Layer 10 of a small transformer language model trained on English Wikipedia (15 layers, counted from 0, width 128).
A neuron adds its activation times its output weights to the MLP's output. To switch it off is to set its activation to zero at one token and run the rest of the model.

Output weights of the MLP neurons that the questions are about. A number n stands for n times 0.0027.
n25: -3 -46 -1 -12 20 30 3 -37 38 37 11 -8 9 -26 -17 -29 -16 -4 25 45 -20 -16 -4 46 -2 -6 -19 -24 7 -38 -25 -34 36 13 -23 8 -3 16 8 12 31 1 14 11 -55 20 1 21 -4 13 12 8 -12 1 -19 -16 -23 -25 -1 11 -11 20 -31 36 14 -1 31 28 10 -8 -16 20 -4 -44 -1 22 -31 11 7 -5 -6 -49 7 -11 -8 17 -19 9 15 6 3 -13 8 -21 14 10 -14 -22 -18 4 -12 25 9 -4 22 1 -1 -9 -31 -2 -32 -19 -29 -13 -12 -11 13 36 -29 -18 43 14 48 7 50 39 -10 16
n35: 1 16 -1 -6 2 9 -1 -17 4 -7 -27 20 -5 16 10 4 1 3 31 -2 -21 -26 16 -2 33 -16 -19 9 43 27 1 4 -1 -21 23 22 0 -39 -20 7 -14 18 -5 -4 -20 -30 2 7 11 10 -31 3 9 25 -4 34 13 -2 6 23 17 -9 9 24 -29 -28 37 8 15 4 -36 -9 -3 12 15 -5 19 -36 16 31 -2 -8 35 -6 -13 -53 2 32 -38 9 -33 11 -17 3 44 -29 1 -7 -33 18 5 -19 -5 12 9 -51 28 -8 13 -24 26 -5 2 -1 -11 1 -18 -27 -2 1 16 -49 -13 2 -3 -2 -20 25
n104: 28 22 22 42 -28 -39 -4 -11 56 15 -26 9 -9 -1 -2 4 22 9 -31 -28 -8 1 4 -7 -21 8 4 42 -16 38 -11 -13 -5 -34 24 -7 9 -21 14 -28 31 -9 0 2 -17 -21 -23 -36 24 37 -1 -22 12 30 -27 20 -48 12 -17 -23 3 3 -4 8 1 26 15 -50 -8 -17 8 8 1 25 -32 -9 30 -48 32 63 -18 4 30 3 5 -9 -30 -6 -4 35 13 29 12 2 39 23 -6 -44 27 41 -26 29 -28 -26 -20 -6 14 27 -28 3 11 -4 43 -23 -27 30 -9 12 1 -5 -16 26 -25 11 -15 -27 -38 -26
n114: -1 -17 11 29 -14 0 20 -12 0 -27 33 -12 13 -24 6 -15 19 -55 23 32 19 -15 -34 -95 -8 -25 -8 21 21 -19 -29 -29 -2 -12 2 -12 -10 1 -1 7 7 9 18 -8 18 49 -3 -28 -30 -10 11 8 -2 -1 -9 11 1 19 4 -1 13 -22 -51 14 -11 27 -9 36 32 -6 -36 20 18 -3 6 0 -7 -5 -15 -34 6 -11 24 9 34 7 34 -6 16 37 13 26 -21 -67 18 1 -32 0 6 5 -17 1 28 26 -37 -42 -4 12 7 1 -30 4 4 -25 27 26 -2 16 -26 49 0 27 -47 1 36 -22 41 -2
n247: -37 -4 35 -16 4 12 -5 9 23 3 16 8 19 -33 31 14 -41 1 8 19 9 24 33 -38 61 27 -11 -35 9 -48 35 18 19 17 12 41 18 -13 19 -23 -61 14 -23 6 -11 -29 -3 -27 1 -21 0 -6 -10 8 -14 -18 25 -55 -11 24 -10 -11 42 4 -8 -3 10 8 0 32 40 -22 26 30 -28 13 -16 -48 11 1 -11 -25 14 -9 21 -47 -22 -24 1 -17 10 20 13 30 -47 -1 31 9 5 -9 12 3 -6 -19 0 -17 -19 34 -14 23 22 25 -23 -21 -7 -7 -13 -13 3 16 -10 40 11 -10 -18 -4 -24 -2
n255: -11 5 6 33 1 19 5 -37 21 -23 -6 0 14 -30 -11 -20 -30 53 -1 15 10 -1 18 -7 1 37 5 -17 -31 17 1 -10 12 -1 4 -36 3 3 -11 11 6 -21 10 -27 -1 1 18 23 16 -7 19 51 -3 50 -1 25 -2 -50 3 -40 1 -15 9 -52 -30 -7 9 -26 -30 -18 25 31 -39 40 -10 12 14 -69 -5 -15 43 -2 -32 -7 10 -16 49 13 26 13 -14 4 43 -35 -18 -27 -26 26 10 -3 -1 -12 -41 -8 -16 10 19 9 -24 21 39 -16 -29 22 -19 -22 -43 21 -4 45 8 39 -29 35 10 17 21 -7
n262: -4 -17 -22 6 27 -9 -11 45 4 -17 21 -11 -7 -8 18 12 12 22 27 19 51 -20 20 13 -18 12 35 13 4 1 -51 73 22 -3 9 0 37 -28 -68 -6 16 -1 -2 -7 -43 6 -53 -47 -4 30 -38 -1 -12 -14 -6 20 -7 6 -8 13 -5 -46 3 20 -19 -3 -13 8 5 26 2 12 15 -3 54 -15 -41 8 25 58 7 -10 5 -8 4 12 5 -2 -29 -31 -1 56 -32 -10 -36 12 19 24 -44 16 41 -10 -11 -9 -40 23 21 36 28 24 9 -2 11 -4 -32 -1 -32 -20 -15 -16 -1 0 -27 -16 9 -35 -28 -6
n307: 17 9 -16 -34 9 -20 21 -15 36 -32 -24 -8 25 18 1 13 46 -24 11 -19 -26 23 3 -24 2 7 -21 1 -8 -4 -9 24 -6 5 -5 -12 -19 -3 -5 -3 3 -6 -33 -11 29 -27 20 -25 40 11 -10 22 -23 5 17 -15 -36 7 5 -24 22 -4 5 -19 -12 18 5 -51 13 -20 -21 -42 1 14 -27 0 -10 32 -31 2 28 -7 -7 3 43 1 12 29 -25 -7 -23 -3 6 41 26 16 25 5 -5 8 -27 -5 19 0 -36 1 48 1 49 4 -28 -7 40 0 -16 13 41 -7 -39 -14 -10 31 -5 52 13 -28 37 -41
n389: -57 -6 9 0 -31 -4 -24 9 -24 -32 1 15 -7 -16 36 -33 7 -27 6 15 -12 -13 38 -35 -31 -30 18 19 18 3 -7 -11 30 -30 -17 -5 -43 33 -7 12 -3 -1 6 6 -1 12 25 -28 -24 3 -22 5 -1 33 48 13 17 -15 -40 5 18 23 -30 29 -5 14 36 44 21 9 -19 -5 13 47 21 32 14 17 -12 1 9 10 -35 29 37 -40 17 1 12 -20 -28 -19 11 -7 38 22 -77 -13 -10 29 13 -17 -11 -1 -8 -8 7 19 -30 -18 13 -1 -3 -30 10 -27 -9 15 13 -7 -17 26 4 -2 15 -6 -1 9
n403: 13 -1 -38 -42 -4 48 17 24 24 12 5 13 -10 -6 -12 33 -33 25 12 7 -11 27 12 -3 -40 1 -66 30 7 -47 -39 14 21 -44 20 20 5 -21 -13 23 20 -19 29 -30 -10 -9 22 -40 7 10 -4 -37 13 26 -17 11 6 -11 42 -21 28 4 -40 -24 -41 -22 27 31 13 5 -10 8 12 -5 -37 46 -1 -1 0 -1 -15 11 -5 -1 30 40 -13 -8 4 24 25 12 -15 -1 1 1 -14 29 63 5 4 1 -18 21 -38 -5 -13 30 1 -24 42 -1 21 -11 -28 -22 7 -18 4 4 -18 1 -19 -25 -20 -18 0 18
n449: -35 -3 11 -32 -6 -11 -11 38 5 9 -10 16 -9 21 12 3 -5 -6 -47 12 17 -2 -16 9 -28 -21 1 16 11 -18 33 16 -34 1 1 -15 7 -36 28 29 8 -14 -14 -7 51 4 -18 -5 17 -5 -37 5 -5 14 15 23 -9 16 3 8 31 28 -1 1 -12 -3 -2 37 2 -16 -46 -13 -14 -24 -23 -6 -21 -1 8 20 13 -9 9 60 -23 33 -54 15 31 22 -32 48 13 -22 12 50 11 1 -13 7 22 41 14 -14 -9 6 -16 59 -1 -14 0 -23 12 9 -8 12 -35 -43 -11 10 -13 23 1 -30 -1 -38 -7 -50
n483: 6 5 -24 30 14 -10 2 -26 1 5 -12 24 -6 -29 14 15 25 -20 5 -10 -18 13 -48 8 -3 -14 41 -19 -10 19 -34 -7 -24 42 2 3 13 35 59 11 -17 -7 38 6 -26 8 -25 -3 -18 22 -1 32 11 22 8 49 -10 13 -12 -4 21 -10 -24 -1 -6 20 8 -25 -8 9 8 22 -5 -1 -45 18 -21 -3 -12 21 25 6 -7 -1 -26 27 -5 31 -52 -50 -9 10 -19 30 -14 57 6 -1 9 -44 40 -22 1 10 -24 -4 -27 26 -14 3 -32 -47 -11 8 11 20 -16 -54 41 31 20 -18 -35 11 18 -4 36 -32
n493: -19 -40 2 16 21 25 -19 44 38 29 1 -36 -30 16 -15 7 33 -13 -2 5 -15 6 -22 2 -45 -22 35 -53 14 -18 21 -22 -3 0 14 23 -10 12 -2 25 -2 -54 -58 6 -21 -34 -4 -34 -2 54 -19 34 22 46 -3 -41 -4 39 42 2 25 1 24 -2 -15 36 16 0 4 20 -21 26 -4 -30 4 26 -18 -36 -23 -8 -45 33 -38 -5 39 14 8 19 -30 -40 13 -45 6 85 13 7 -11 23 9 -33 -44 19 13 -5 -21 11 -25 -6 -23 -15 21 -8 -4 -7 -46 4 43 48 -12 9 4 38 7 28 -24 -33 -6 41

Each question names a token from some text and the token that comes next. It shows the activations a of the neurons there, in the order above. A number n stands for n times 0.03.

Then comes g, the gradient of the next token's log-probability with respect to the MLP's output, scaled to length 1. A neuron's effect is roughly proportional to its activation times (output weights . g). A number n stands for n times 0.0044.

"igh", then "bor"
a: -2 -2 -2 60 -5 0 -5 -6 -5 -5 9 -5 61
g: 12 23 -9 -16 15 23 11 25 10 -25 26 18 -19 -27 -6 20 22 7 36 19 -3 24 -11 6 -12 13 -6 -14 -41 -51 -35 18 12 3 -12 24 25 25 -5 4 9 -2 -26 -12 -3 0 -16 8 -45 -11 4 28 38 -13 3 9 1 11 -33 38 27 -2 9 -8 3 2 9 32 30 20 -11 4 -10 -31 2 3 -13 0 -11 -50 7 -8 -5 22 -5 15 -7 -15 -28 -25 4 -33 -30 -35 4 0 30 -13 5 -17 7 18 -15 -19 -2 5 -12 14 -10 -11 -2 0 -2 -27 -34 -44 -8 30 -12 -11 27 35 26 -8 -2 35 29 7
Which neuron, switched off, lowers the next token's probability most? n493

"it", then ", "
a: -5 -2 24 -3 -3 -3 36 -2 21 7 -6 29 -1
g: 29 18 12 -26 -11 -12 -24 4 -5 -37 -14 -3 2 -21 -11 -10 17 -21 3 1 -19 5 -32 -6 16 -12 0 1 5 -14 -27 8 -9 -29 23 13 -16 -4 32 -22 -10 -11 -27 -6 23 21 1 41 2 -49 -4 -12 9 16 6 3 22 19 7 1 -4 29 -20 2 -3 34 -8 -35 -45 -5 14 -7 -14 12 10 16 -35 5 36 -9 5 -6 18 18 0 28 10 31 12 -9 0 -21 16 -2 8 17 -28 42 -12 24 -32 -39 -12 4 -6 -29 -7 18 19 -18 -12 10 53 4 -14 -16 25 1 -2 -19 -18 -23 51 21 4 -11 28 41
Which neuron, switched off, raises the next token's probability most? n262

"al", then "y"
a: -4 26 -1 -4 -2 0 -5 -5 -1 6 7 20 -3
g: 12 -10 -33 2 -20 10 27 16 -28 -16 7 -4 -36 -10 9 12 -28 -6 -24 14 36 0 -7 -60 10 31 1 37 7 -24 23 20 5 -17 -10 5 -22 -23 -11 5 7 31 -15 -18 -24 12 17 -45 19 -13 -33 19 2 33 32 0 -8 -2 2 4 4 25 46 -14 34 -21 -21 -13 5 -11 -1 15 24 22 32 1 28 4 -1 -13 12 -4 17 -2 18 -12 7 4 -36 -16 10 23 -1 -37 -10 19 27 -47 -6 10 -26 45 6 -2 17 -2 -2 -11 -16 3 -20 -12 8 -24 25 6 -2 -22 26 -9 24 1 -21 9 -12 6 -23 -20
Which neuron, switched off, raises the next token's probability most? n483

"di", then "er "
a: -4 -5 -5 -1 -5 0 73 41 5 -5 21 2 -3
g: -23 -17 -2 8 17 -26 -29 23 -13 0 -11 3 13 -5 23 -46 -4 7 22 -18 1 -12 18 39 20 16 11 -14 -1 -17 -2 -14 30 8 11 -24 -8 14 19 18 21 -6 21 27 -22 30 2 -24 14 -1 -6 15 -17 1 -12 -25 -39 -4 -39 -1 -4 11 25 -19 39 -31 -18 42 13 -10 -9 -35 -4 -25 25 -34 4 -2 -15 36 51 25 -22 12 -33 -34 -18 -10 5 3 -15 11 -10 -13 -27 26 -2 32 -19 -13 7 20 14 8 -11 47 -25 15 17 -5 -18 11 -19 8 -6 -6 4 41 -20 -11 11 3 -12 -20 6 22 17 -9
Which neuron, switched off, lowers the next token's probability most? n262

"prof", then "ess"
a: -4 -4 31 32 -1 10 -4 -6 -1 -6 -6 0 -1
g: 12 -14 10 13 -24 8 -17 25 -4 4 -9 -8 -6 11 2 47 -76 2 33 3 2 22 -15 -6 20 -67 -10 0 10 2 18 23 6 0 6 -2 -2 -25 15 -6 -2 -23 -14 4 9 -15 -29 1 -3 0 14 -15 -8 -7 22 -44 9 -19 1 -10 10 62 -11 -12 12 37 -33 8 43 -13 -34 -30 -13 21 8 3 -12 3 24 -26 17 14 0 2 -6 4 16 -22 12 -6 -23 4 2 11 26 -6 -8 20 -12 29 -22 -5 -8 -1 -9 32 -9 -10 -12 -12 19 25 -10 -3 -1 3 -41 -11 31 9 -30 6 19 -3 46 -8 5 7
Which neuron, switched off, raises the next token's probability most? n104

"th ", then "F"
a: 1 -6 -5 28 -2 -6 -2 -4 -4 -5 11 -4 -3
g: 24 -14 24 -11 10 16 20 -5 32 -28 6 4 13 -18 32 2 3 -3 -34 5 -5 30 6 -20 13 4 25 43 -16 -4 61 20 -11 2 10 5 14 -24 -28 -23 -17 -4 -1 -7 -10 -12 -8 14 -4 8 -6 24 -13 -22 23 9 11 -5 16 33 -2 -46 -10 -13 -18 17 22 1 -40 22 31 27 17 -23 2 -6 -18 -20 -6 6 15 31 -12 -13 -12 15 2 -35 -2 -11 28 -1 -32 -1 -46 -1 6 19 -5 -21 -26 33 -24 6 -20 4 5 -14 24 16 -25 61 9 -29 -2 -10 0 -20 -32 8 -4 7 -43 10 3 -1 -15 1
Which neuron, switched off, lowers the next token's probability most? n114

"ass ", then "and "
a: 2 -3 -5 42 -5 14 13 -4 -1 -6 -3 -6 -3
g: 22 -14 -10 -27 -8 -3 5 -7 -20 -42 39 -33 23 9 -2 -19 71 -3 25 19 3 -17 16 -34 -28 -3 -7 -32 9 -33 10 12 -3 -6 19 -23 -32 4 1 1 -17 0 17 -45 8 16 3 10 -28 -13 -13 7 -17 17 37 17 -30 -12 29 12 16 37 -39 0 13 -14 -3 -36 -8 18 5 0 -50 17 -7 27 -5 13 29 -6 -14 -7 5 -5 23 -6 13 10 31 22 -14 18 -18 6 39 -4 -27 12 -14 8 -25 -4 -5 24 -19 19 21 23 -33 1 2 0 10 -8 0 17 14 4 5 16 -9 9 -25 -2 6 -5 -23 24
Which neuron, switched off, lowers the next token's probability most? n114

"bel", then "ong"
a: 0 68 -1 -5 -6 -3 -5 -6 -5 -5 -4 7 -5
g: 6 2 30 6 18 3 -21 -3 30 18 22 11 7 -15 -30 -26 -27 34 21 -6 5 38 28 40 24 -19 -57 -4 41 -26 4 6 1 17 -11 -7 8 -6 40 -23 -23 11 3 -28 -34 7 12 29 10 -6 3 -25 11 -11 -23 4 30 6 14 -10 13 -8 -46 1 -7 24 -5 7 -5 -38 -28 22 -1 7 -17 1 14 -42 -2 13 -24 -7 -25 -2 15 -14 12 -1 -2 -5 3 -8 -10 -29 13 -22 3 -17 4 2 -8 -34 -14 6 28 7 -15 -1 14 -10 53 -16 9 -16 29 -13 22 25 9 35 -9 -13 24 -11 15 -27 -18 -21
Which neuron, switched off, lowers the next token's probability most? n35

"ys", then "in "
a: -1 -5 0 -2 -6 -6 -4 45 -5 25 24 -5 -1
g: 4 14 3 -4 10 -21 10 -1 35 -9 33 -27 -2 24 -17 6 26 -27 -11 24 19 -21 -38 7 5 7 12 13 -14 8 -26 9 36 -4 0 1 -44 -36 39 -11 -4 -1 18 18 -16 3 9 10 24 -28 -22 13 -13 20 18 11 -6 16 29 -4 -14 6 2 33 -38 2 -16 4 3 -37 15 1 1 -16 -27 -10 27 5 30 8 -11 -7 -19 0 14 4 -10 26 -17 1 -51 2 17 -20 7 9 -24 -24 40 15 7 8 -5 -15 -6 -38 -12 -58 -13 5 -22 7 6 24 -1 -28 33 -5 -39 -6 12 21 -13 17 39 22 -13 17
Which neuron, switched off, lowers the next token's probability most? n307

"do", then "ing "
a: -3 -5 -5 -4 -5 -5 -5 -3 -6 -6 -5 -2 -4
g: 5 -1 -19 1 -12 -5 -6 0 2 -50 -19 -9 22 -8 -2 -26 2 -29 22 21 18 -56 -35 4 23 -30 28 18 -9 -10 40 25 7 3 -18 -2 -5 27 -7 -21 9 49 -13 -15 -16 5 -18 4 1 -27 4 2 15 -6 -16 3 1 23 20 0 30 18 -16 -12 10 -14 33 2 6 -20 8 3 -3 -22 -11 -17 18 -16 7 1 45 -13 -42 -18 7 -1 -16 -9 20 4 -5 23 25 20 48 -39 2 -3 20 -23 -11 1 40 -4 57 22 -2 -3 -10 23 -25 -13 -5 -10 -48 6 -9 -13 0 23 9 -15 10 -14 3 -4 28 -3
Which neuron, switched off, lowers the next token's probability most? n403

"itary ", then "career"
a: -4 -4 0 11 -6 -6 -5 -1 -4 3 -2 4 0
g: 3 30 -16 -25 12 6 20 -4 7 -49 -2 2 -18 -36 13 -37 33 -17 25 -1 19 -22 18 -56 -8 15 28 17 45 -17 -27 10 3 28 -10 -4 -15 -26 12 -27 17 -9 -20 6 0 -7 -7 3 -11 3 0 -35 -3 -13 -19 16 23 21 18 4 -30 -6 -1 6 -7 19 4 10 -16 -25 -2 -11 12 3 -5 -9 -5 18 4 0 -45 65 14 1 -15 -20 26 29 20 -12 32 17 6 -6 4 6 9 1 -24 4 15 -40 35 10 -33 2 9 -1 48 6 -6 5 -9 5 -33 10 0 -1 12 -3 -5 5 -18 48 -12 -8 -23 -10
Which neuron, switched off, lowers the next token's probability most? n114

"The ", then "first "
a: -4 16 -4 5 -4 28 -5 -5 -5 -2 -4 -6 -5
g: -44 -26 -15 -10 -7 20 20 -2 -23 -17 3 10 -17 -14 -1 53 29 -3 8 -24 51 -7 29 -4 33 -21 -6 27 15 -30 46 -7 -15 8 4 -4 -13 -9 -4 -7 -1 19 14 10 13 6 -34 -4 -1 -31 35 -10 -25 -7 -5 -14 -29 2 14 21 27 34 -35 15 -3 17 -50 -13 -2 1 1 6 -11 22 -36 -19 -5 3 -19 14 -21 9 24 -5 22 -7 19 3 -26 3 -1 6 -9 -27 -3 -17 -2 14 -9 24 29 -38 -23 20 23 -4 -9 40 43 10 14 -2 -23 5 6 -7 -4 23 4 -22 -28 1 -8 11 26 -32 4 -3
Which neuron, switched off, raises the next token's probability most? n255

", ", then "M"
a: -4 -6 -4 -6 28 -5 -5 25 13 -5 -3 -6 -1
g: 19 -4 -7 -12 33 0 3 -2 34 -6 3 -13 3 -29 -8 -32 -13 2 -47 5 -55 24 16 12 38 7 -16 7 -2 -35 22 29 -8 23 5 17 19 2 -7 -9 -19 -4 -26 -16 16 -27 0 6 11 32 2 39 -25 -11 -14 -29 22 16 21 29 -16 -58 -3 11 -2 -17 27 -2 -29 -1 2 13 20 -21 -4 -8 6 -18 34 -15 3 1 20 9 -39 20 5 -21 -12 2 20 -10 3 11 -28 11 51 -2 8 -34 -19 36 3 10 10 -4 4 -27 -2 7 12 -21 22 -1 -7 -14 6 -24 -16 -20 30 -6 -2 3 18 35 15 -27
Which neuron, switched off, lowers the next token's probability most? n247

"s", then "ain"
a: -3 -6 0 -5 -6 -4 -2 14 -6 -2 12 -3 1
g: 26 5 -5 17 -20 19 -11 -1 -21 8 18 -29 2 -5 10 2 5 -13 -12 44 31 -3 10 1 -16 6 -9 -12 28 -3 12 -17 1 -10 46 6 -8 -15 -9 12 -7 -29 -17 0 -28 -11 50 -2 -32 -9 -18 -1 -25 -9 -16 0 37 23 -36 6 37 15 -12 17 5 -23 -25 -3 57 -38 -18 11 38 -7 -18 18 9 6 8 22 27 1 -2 -4 5 10 -11 -47 27 -2 36 -21 4 9 -5 7 -14 -33 -18 24 43 28 28 -17 11 15 5 0 -15 -35 -3 -34 23 -14 9 -23 19 -7 -10 -5 -25 -7 -5 -9 18 -10 -4 -32
Which neuron, switched off, lowers the next token's probability most? n449